Layer 11 of a small transformer language model trained on English Wikipedia (19 layers, counted from 0, width 128).
A neuron's activation on a vector x is SiLU(gate . x + bias) times (in . x + bias), where the dot is the dot product.

Input weights of the MLP neurons that the questions are about. A number n stands for n times 0.0064.
n12 gate (bias -0.175): -19 -11 -2 14 -22 6 7 43 38 -65 -23 -22 15 -25 2 -9 -17 8 5 -45 -4 -2 -6 -2 -41 -29 -26 -9 22 0 15 -10 -5 -23 -36 13 14 -47 43 13 1 37 -30 16 -42 -38 -2 1 -37 32 28 19 -10 -27 -16 -16 48 2 28 27 25 6 15 -12 -4 2 37 -2 -12 -17 23 -71 28 48 33 -9 11 -45 11 40 -12 15 38 -5 -17 -21 -28 -22 1 29 -13 -8 8 -15 27 -41 5 -12 -27 5 0 -14 13 -39 40 21 -28 -12 -37 2 51 -70 -54 -2 -6 -42 2 34 -32 -6 1 35 18 57 7 5 25 -33
n27 gate (bias -0.175): -27 -18 -16 -13 49 21 -44 5 8 -15 17 0 20 4 -16 -11 1 -8 -61 -44 16 -34 17 -21 -54 -17 -48 37 -11 -3 5 -71 17 15 10 -22 12 -7 6 -8 44 8 2 -12 -42 24 7 8 -27 5 24 40 2 21 15 -18 12 -56 11 16 -17 -30 -1 11 -47 -19 -8 22 -20 -14 1 10 32 33 -13 0 16 21 0 2 15 -43 17 -11 41 -25 -35 21 -7 57 29 -24 -21 -4 38 13 19 -38 6 16 -7 -78 -14 -53 8 -22 16 28 -11 -9 39 1 -1 31 -5 -8 -38 -7 19 -6 -23 -12 18 17 33 -32 17 29
n39 gate (bias -0.104): -15 27 19 27 34 24 -13 -22 52 14 10 10 -12 -9 -47 20 2 -3 -23 -8 -4 -22 -2 40 -27 19 19 1 -39 -10 -9 -54 -21 10 21 8 -45 -50 4 12 8 5 10 -34 -73 -30 -20 16 -44 41 -5 -8 15 -14 -7 12 -11 7 -15 -74 -61 -2 1 -23 -13 4 0 -9 51 -30 40 -12 9 12 -18 25 8 -12 22 -10 -16 15 -4 50 4 -46 21 29 -9 10 19 0 -27 -11 -1 -17 4 9 65 21 -2 4 -7 7 -14 -4 22 -8 -15 22 44 20 1 8 -13 -1 -14 -48 25 2 16 -28 22 8 6 1 -34 1
n126 gate (bias -0.094): -30 20 2 -18 -34 7 -19 12 1 24 -2 34 7 8 38 -18 -17 20 31 23 5 -13 30 -42 59 21 25 45 29 16 2 7 26 -19 -7 17 -18 -2 -48 -28 1 35 5 -18 -6 -25 -22 -1 -35 6 10 -13 -3 -24 -7 -41 -26 -16 10 7 22 -37 -13 0 19 -11 23 -8 -7 21 42 14 -4 -23 17 32 -10 7 48 4 60 -52 -26 4 8 -4 53 5 -10 -28 20 1 13 -24 -15 -31 32 -4 -23 -22 -26 1 25 -42 -17 -28 13 46 -24 3 -26 2 43 15 92 28 28 -24 25 16 -7 7 17 44 -27 11 12 -2
n127 gate (bias -0.122): -24 59 -11 17 54 -6 6 3 -29 17 32 -33 1 3 9 -15 -6 -47 -13 -39 16 -31 5 13 -7 -21 -12 -9 29 -43 0 -19 -34 19 42 25 -5 14 -4 15 16 -25 9 -38 -7 -40 26 5 -94 9 -30 -24 78 14 14 0 -14 -8 -12 46 15 15 11 -17 -13 4 -5 -8 23 -27 30 23 7 16 -8 -18 -2 -26 -33 -32 -9 37 11 -16 38 -28 13 -21 -35 -2 -5 19 9 -14 22 14 6 16 -4 35 -52 -6 -41 -17 -6 -16 23 -3 -6 0 3 39 -35 33 13 -25 42 -5 -30 0 3 -19 -34 -37 8 26 -4 1
n162 gate (bias -0.116): -7 66 3 20 8 -17 -2 -1 -45 14 -42 -15 19 -14 6 19 -6 26 -35 -16 -16 -13 -23 6 -24 21 -21 -4 35 40 8 -27 45 -3 -8 -10 36 -15 39 -31 18 7 0 21 1 -23 13 31 -22 -10 33 11 31 -41 22 9 -2 2 2 -15 -18 6 -31 -27 71 31 15 14 37 5 54 12 -12 -8 23 -11 4 -18 8 57 64 30 19 -40 14 37 -22 22 -6 -8 -30 15 -19 6 5 30 -48 -4 -14 -8 -10 -4 28 -48 -5 17 -6 7 -31 -63 76 4 -19 -7 -11 21 25 39 -13 5 -9 -3 28 -33 -20 13 10 -27
n228 gate (bias -0.197): 18 -14 60 -23 24 17 14 -21 -1 -1 0 3 39 6 -48 17 -34 5 19 6 22 17 38 -18 38 -16 33 26 2 4 -1 0 59 40 -21 -21 -8 9 15 9 8 2 4 -42 22 -10 -12 2 4 -8 -3 28 -2 2 5 38 18 -10 -36 27 10 21 -34 -8 -53 -22 -19 41 37 -39 -1 -16 17 -23 30 -6 -37 -12 -25 36 -8 -16 11 7 -25 -15 12 10 -8 1 34 -36 -14 6 -35 -22 65 4 -18 -11 10 -29 -2 25 -23 -49 -36 -24 16 -42 3 -11 23 -8 6 -22 23 16 -4 -9 -22 -26 -25 -35 22 13 14 9
n12 in (bias -0.069): -37 36 -1 -16 -7 -11 -46 2 -10 -24 -22 18 -14 9 7 12 -43 18 -5 -5 45 17 23 -30 5 30 -19 51 -6 -23 -6 -11 36 42 19 -13 -27 9 -26 -9 -10 8 -23 45 0 19 -25 7 8 32 44 -33 -5 14 8 -35 12 -35 -22 8 -22 -10 -3 -6 -2 -9 21 1 -38 18 -10 -13 17 3 -30 16 13 5 -44 -13 -21 -1 -20 -5 -41 24 32 6 -1 -19 -2 9 -31 -5 -11 17 -32 40 1 54 1 -29 -5 -6 -7 -25 24 -6 -11 -4 4 -9 20 44 -10 -9 27 -37 16 9 -15 -21 -3 -24 33 45 -20 -32
n27 in (bias 0.056): -16 -22 26 -6 -38 52 -45 32 30 3 -30 -1 -7 38 60 -27 21 -35 15 25 29 20 -43 -33 1 9 1 -18 -9 23 -13 -11 3 -4 36 5 -80 -12 -1 22 8 18 11 -6 30 1 8 -19 -8 26 -15 16 -24 21 -30 19 -32 -4 -17 2 -43 12 -10 34 -23 -12 -47 -28 -44 -22 -11 -11 12 7 15 -24 -10 -2 -24 25 -20 -5 18 -8 -19 24 9 5 8 -24 -16 -18 -46 -20 6 15 50 -12 -3 4 19 9 -22 2 7 0 -29 1 17 -38 38 34 36 -2 -22 20 28 -14 -14 30 3 -35 17 -10 -12 -11 14 1
n39 in (bias 0.080): -12 7 -3 40 41 -45 -12 -2 -12 21 30 -19 10 7 19 14 -47 -3 3 17 39 25 -1 15 -28 -6 -5 -5 -27 -24 44 -22 29 -18 -19 -14 2 6 -38 -1 -39 -1 17 -2 8 -9 -12 1 26 -9 10 -36 -2 -39 14 -32 18 -18 28 -32 18 4 5 13 3 -2 4 -41 -29 33 -27 -6 7 -69 -33 14 40 15 -62 38 -5 38 -18 -29 -1 25 5 -7 -10 -50 -5 -29 10 -23 12 -2 10 -19 9 -49 14 -17 -19 4 13 27 -43 -4 -22 63 -32 -38 -7 27 47 6 48 2 -10 50 7 -2 12 7 -15 -14 15 -15
n126 in (bias -0.006): -31 -20 21 9 -32 -26 -36 -32 -8 -15 -48 4 10 -6 10 -6 -28 5 8 5 7 10 -14 -22 -8 -18 39 -7 11 -19 45 -21 -57 -35 0 16 -7 -19 -4 26 -21 74 39 29 -9 -4 -57 6 -26 -18 8 -5 25 21 -32 -13 4 30 -14 48 13 13 8 -22 14 -1 15 -7 -6 -44 8 -23 -15 6 1 7 -22 -42 1 -2 25 8 7 19 24 26 8 32 24 -7 -9 -11 29 39 48 4 -5 -43 -17 23 -19 21 -29 -3 10 22 15 -38 -37 10 22 -12 28 -1 7 11 -9 -14 -46 10 -36 -48 32 17 -23 34 27 10
n127 in (bias -0.063): -1 -4 -65 -2 9 8 22 -25 35 -31 28 11 -13 -9 21 12 -22 -28 41 -19 29 -19 23 35 -38 -16 -37 -3 35 18 -28 -3 -10 -24 17 -1 23 38 -25 13 45 -37 24 -44 -15 12 58 28 -17 -9 5 -42 24 5 45 -7 25 -6 1 -12 19 31 12 -6 -3 -18 -10 -10 -4 9 -50 -13 26 -12 -25 14 -15 -33 6 -49 11 22 5 -32 -12 -15 14 -14 4 30 11 -21 26 -43 -14 -12 6 -18 35 4 15 -2 -3 -14 -13 1 -1 19 13 35 -38 -20 -9 -18 47 -7 37 47 33 14 27 -7 -13 1 -9 8 -10 17
n162 in (bias -0.045): -8 4 -35 15 13 -41 -45 -40 -2 5 -24 1 -16 -10 -21 -38 -1 51 4 -3 -1 48 41 9 4 3 21 -23 -25 33 -6 23 -17 3 -4 3 11 -20 25 16 -22 -13 -10 0 10 -44 53 -14 21 -11 16 -4 49 -17 -32 -22 51 -3 1 19 17 32 56 13 -6 -7 13 8 25 33 17 -24 -10 2 -52 8 22 29 -28 -33 -15 -20 -1 19 -22 -17 8 11 -10 41 5 -8 36 11 -30 -33 -16 4 -31 -1 -35 20 1 25 15 15 -15 -28 -25 -25 -41 -10 -21 -20 9 -12 -33 1 -11 -40 14 -4 -19 33 -16 32 29 28
n228 in (bias -0.053): 22 -4 2 -36 1 16 -36 -2 10 26 3 -1 -40 7 1 -5 -6 -9 16 -35 21 -28 17 -16 -30 5 -3 52 -4 14 -35 -13 4 6 3 -9 38 -5 -19 -10 46 -10 -6 -18 28 9 -11 -17 -17 -14 11 1 20 11 11 -17 -42 26 9 20 -8 4 -22 -16 18 19 -5 21 -7 -15 3 5 -28 54 -31 30 -11 -7 10 -40 18 47 -24 3 61 -14 -2 12 -10 33 32 -39 -21 -21 -51 -4 19 22 -11 6 -13 15 -23 -30 3 -10 40 -7 22 -12 12 -25 18 7 10 21 -57 2 1 23 33 -20 23 -5 -10 28 12 61

Each question shows a token from some text and the vector x that enters the MLP there. A number n stands for n times 0.044.

"erc": 2 -13 -2 2 -18 10 -12 -5 1 -7 -10 13 -7 0 7 -3 -3 6 16 11 8 8 16 -17 -13 -4 25 -25 -2 2 -27 5 22 21 -6 14 -1 9 -32 6 -22 23 25 -5 1 -7 -21 14 14 -25 29 -7 13 3 -27 36 20 -1 -31 -10 -9 -14 -16 -14 13 8 7 -11 37 7 8 38 -27 -1 -5 -11 8 -18 -23 -17 -16 -40 43 26 26 -9 -27 8 -5 -1 -36 -7 9 25 -8 -18 35 10 -6 -2 -3 7 27 4 -19 -10 -9 -18 7 44 -48 -10 -12 -16 14 29 27 -13 -10 10 -3 -6 21 -22 20 7 -2 -13
The most active neuron and its activation: n126, at about 1.9

"is": -16 -15 17 -14 -9 2 8 -7 34 -2 6 -5 -9 5 30 -12 -3 -4 9 4 6 -10 3 13 -24 -28 15 -4 -4 3 -9 -13 4 -20 6 10 -19 25 -14 56 -6 12 46 -2 18 26 -13 -9 -23 8 -9 1 0 28 -20 27 -18 5 9 -7 3 -6 1 -27 43 1 9 -19 16 6 1 46 -30 22 7 8 1 28 -12 4 -14 -42 6 23 -5 -17 -13 17 15 13 -27 8 -5 12 -16 -4 24 17 -7 47 2 -41 15 8 7 -20 -8 -13 7 10 -28 -8 -22 -19 -8 25 -17 3 11 3 -53 -28 3 3 -18 -14 15 -13
Which two neurons fire most, strongest first? n27, n12

"of ": 8 -13 12 -2 8 12 7 -22 0 22 -8 -13 -28 1 13 31 0 6 5 16 4 -11 37 5 2 -6 -32 -12 0 -5 10 -25 33 10 -12 -16 -18 26 -6 4 6 -25 8 10 -9 9 -3 1 24 2 1 4 9 8 0 -4 -18 10 -5 14 18 -10 -1 -6 -6 -2 1 6 -22 6 4 40 12 6 -23 15 2 -4 -1 20 -18 -20 9 -3 7 -7 1 14 -7 -1 6 1 7 -11 -4 8 8 30 -59 8 5 9 20 6 -24 -14 -14 13 -5 18 -19 8 -9 3 -9 -25 19 -11 -3 6 -19 7 -17 3 2 -1 -19 7
Which neuron lights up most? n162

"ference ": -28 -18 -12 -4 -22 19 5 4 15 25 -1 -23 -31 28 10 2 23 -10 14 46 -26 -22 -7 -2 4 -24 -3 -12 19 5 -27 -12 7 22 -9 0 -11 -31 9 -16 -5 -13 10 -3 -4 3 11 22 7 -15 14 -5 22 7 1 8 8 17 21 -18 13 -28 23 -35 -6 0 -12 -12 -5 0 -24 34 -2 6 -8 -7 6 -11 0 -13 2 -13 26 33 52 8 -6 14 4 2 20 9 -5 -6 -4 -24 3 21 -30 17 11 -29 -19 13 -14 -35 2 12 -12 -8 12 -5 14 -1 -28 24 -15 5 11 5 6 2 23 -2 1 3 5 -8
The most active neuron and its activation: n27, at about 1.1

"Thomas ": -16 -12 6 -10 -18 8 12 -14 4 11 -44 -3 2 11 26 27 15 1 11 -14 -26 -17 10 21 14 -15 -13 -23 -19 -9 -11 31 -14 1 -6 -11 -33 10 22 2 -13 -15 -1 -1 7 -9 25 6 26 0 13 -23 1 1 3 -20 31 15 10 5 11 -6 -7 -5 -4 5 1 4 -1 0 -8 26 7 17 -3 -21 15 -20 4 16 -42 -30 23 -11 6 30 2 -11 -10 9 17 -22 13 -6 11 1 0 21 -22 9 11 12 4 3 11 19 -7 6 12 15 -31 22 6 -22 -70 -12 -22 -3 4 -2 -31 7 -6 33 7 27 4 4
The three highest activations, in order: n228, n39, n127

"a": -5 -12 17 22 -16 -3 -10 -29 -1 -16 -42 -16 -28 -29 11 25 0 17 13 6 15 -8 37 30 8 2 5 -24 -8 13 -1 43 -16 19 -22 14 7 24 -6 32 -9 -4 -13 28 -2 5 2 -10 9 9 37 6 -10 38 -9 18 -6 2 23 -10 9 -11 -20 -11 29 4 -24 -2 6 13 -13 4 10 16 0 3 -18 17 8 1 13 -27 35 -13 13 15 -4 20 -4 -31 17 -15 -10 9 6 10 -19 23 -7 4 9 16 -5 -18 2 -15 -47 -9 5 10 -23 -13 -24 -8 -1 41 19 0 11 -20 2 -25 4 -5 -6 -16 -33 -23
Which neuron lights up most? n228

"as ": 12 -31 12 16 8 -18 7 -35 -7 -1 6 -4 -12 2 17 16 4 19 19 -9 19 3 45 13 -4 -26 -10 -33 -6 8 2 -1 1 10 -2 -17 -6 -2 -9 16 0 1 2 -10 -2 -19 10 19 18 -8 20 -11 -14 -7 -14 -16 3 18 4 -3 27 3 15 15 -1 16 -9 11 -17 3 -23 32 -16 14 11 7 0 14 2 7 -5 -12 1 -27 11 15 -1 13 -9 -5 10 -8 -2 -7 -32 2 4 16 -41 18 23 34 17 1 -1 10 -29 -5 -1 27 -29 0 9 -8 -29 11 13 -25 -6 -4 -2 19 -17 17 6 -5 -5 -28
Which neuron lights up most? n126

"N": -24 7 -4 -6 -40 -1 6 -30 2 19 -17 -14 -22 0 18 23 -18 -16 -24 22 3 -13 23 16 -3 -7 -17 12 -20 -9 12 2 8 8 -3 -10 -9 12 14 5 12 11 -10 33 10 -11 23 -13 -1 12 23 -17 2 -15 -4 3 -1 14 23 -5 20 -10 -10 -3 35 -3 -17 15 -11 23 13 21 0 5 -13 -14 3 -16 -14 11 -11 -14 24 8 -1 23 -8 16 3 -18 17 -71 2 32 6 -5 -3 17 -9 6 18 7 -22 2 11 -16 -3 -19 0 24 -10 12 -23 12 -17 -2 18 24 5 -11 -12 -8 -15 8 9 -1 10 1
Which neuron lights up most? n162

"il": 26 -6 10 -19 -2 -3 -17 -34 10 4 -10 -4 3 -21 1 16 -9 20 -1 -2 -29 -23 3 -1 -50 -30 -1 24 2 17 14 25 -15 -18 -57 9 -18 21 4 2 -19 -4 -4 32 7 28 -14 -9 7 -10 -17 3 18 15 4 13 2 13 20 -13 11 15 2 14 42 -14 23 -36 16 14 -10 42 -5 2 4 -18 -9 -10 1 -6 5 1 2 15 8 -19 -36 13 11 -8 -18 -2 9 -33 4 -6 15 54 2 32 41 -36 -7 -9 -6 -4 18 15 -13 6 -10 12 2 2 7 -11 -20 10 25 12 -22 3 -19 -15 -15 7 19 -10
Which neuron lights up most? n27

"Gre": -20 15 -15 11 -30 10 19 -8 1 21 -53 10 -12 -14 25 54 -18 3 -3 -23 -3 -20 3 25 -4 -17 -40 10 3 -20 1 38 -6 21 12 0 -11 10 -9 4 -24 -18 14 -7 10 -13 7 2 8 30 9 -40 6 8 -9 4 -2 15 5 -29 5 -24 -18 -7 22 -3 4 12 9 3 -2 25 11 21 -28 -33 -13 -19 9 15 -7 -12 8 -9 2 39 -8 20 -12 2 14 -40 35 12 -1 12 -4 -7 -4 1 24 5 -3 -10 16 2 15 -14 -26 32 -18 18 -9 1 11 23 10 -8 -7 -20 -19 -4 -9 -3 14 2 9 -7
Which neuron lights up most? n127

"1": -17 -7 -5 -2 -12 10 11 -36 18 26 1 -15 -24 -27 34 31 -5 6 -9 -9 6 2 17 -5 0 12 -9 -4 -3 23 -13 -19 -28 18 -28 -8 -36 13 7 -7 -9 -14 -10 24 14 6 -2 11 16 -11 6 -16 8 35 -5 19 -23 7 19 -3 27 -8 3 2 0 -23 -12 2 11 18 -32 14 -7 11 -1 -9 -22 -17 -20 17 -18 -11 41 7 25 32 12 15 -7 -8 -5 -39 11 4 21 -2 -14 -6 -6 30 9 18 5 -5 8 0 -39 2 0 41 -13 -2 -7 -8 -3 35 11 15 21 -16 5 -26 10 14 0 -6 -15 -29
Which neuron lights up most? n228

"ton": -2 -23 -5 -6 3 8 -18 8 33 5 -15 9 -4 -10 10 12 5 4 -8 -19 -12 -19 -10 16 -25 -37 -29 -16 -8 28 3 69 -10 -6 -27 -16 -29 18 26 7 -30 -29 14 4 14 27 15 1 31 -18 -32 -9 9 15 -13 27 -26 -7 -13 -9 -9 -2 20 -32 18 -6 -4 -9 18 23 -22 38 1 2 -11 -24 -5 0 -9 10 -11 -21 4 -4 36 24 -19 11 4 18 4 -3 15 6 20 -20 41 11 8 14 2 7 22 -28 -1 -18 -8 1 22 -2 -18 18 -14 -24 -11 8 -7 -7 32 6 -29 13 1 32 13 17 -4 -14
The three highest activations, in order: n12, n39, n126

"\"": -3 3 -21 1 10 18 8 -1 23 26 -18 -19 -23 -5 30 17 4 6 16 15 4 -4 29 -32 13 -11 -7 -18 0 -5 -13 -2 18 -23 -1 -8 -18 23 11 9 -14 -21 19 4 7 -4 18 15 -9 13 31 -33 -24 3 12 -1 -8 -3 0 13 6 -2 9 -6 1 -14 18 -26 7 14 -22 27 -15 -10 -29 -17 -8 5 -2 23 -11 -2 36 17 -5 39 1 1 2 -1 23 -16 -20 4 -4 6 -14 -13 -40 -2 3 24 -15 -9 14 -2 -21 23 -4 6 -15 -2 -11 28 -41 29 3 -14 -15 11 -4 10 1 12 8 1 -15 -3
Which neuron lights up most? n228

"-": -3 -11 -9 -13 -5 6 -11 3 -5 -28 5 -36 -14 -30 5 8 -18 5 7 7 5 -4 -21 -15 -2 13 -30 -8 1 26 -9 -20 18 4 -7 10 -17 12 3 19 3 -9 -24 27 -7 -32 1 14 -4 14 0 -42 20 30 -5 17 -1 22 8 -15 5 26 9 -32 6 3 -14 -26 20 31 -2 -1 -21 -21 -12 -27 3 11 -17 31 7 2 0 27 -23 9 -15 36 11 0 -15 27 19 -3 -21 -11 18 41 -9 46 23 -27 -17 -7 21 -18 -21 -3 12 8 -15 2 -7 -2 15 -5 14 24 -19 -10 -11 6 9 -9 -7 -23 51 14
Which two neurons fire most, strongest first? n162, n12

"Man": -13 -8 33 -11 -6 10 -2 -9 4 6 -37 -5 -43 4 25 36 11 -13 8 14 5 -28 27 -4 -27 -7 -17 -22 -2 -9 35 36 -6 -11 -29 -12 7 33 4 45 6 -23 18 5 23 6 13 -11 -2 -10 14 -20 27 11 -36 24 2 26 18 -2 3 -17 2 -23 21 11 -7 4 6 -7 2 24 4 -10 -6 -30 -7 -8 -14 -8 -33 -7 14 36 7 -15 3 4 3 -3 2 -38 -4 -8 -9 18 -13 10 4 12 5 -1 -20 -15 7 -26 -18 -6 25 14 -44 24 4 9 -9 27 -6 -14 3 16 -16 3 -5 15 -2 8 16 -27
Which two neurons fire most, strongest first? n127, n12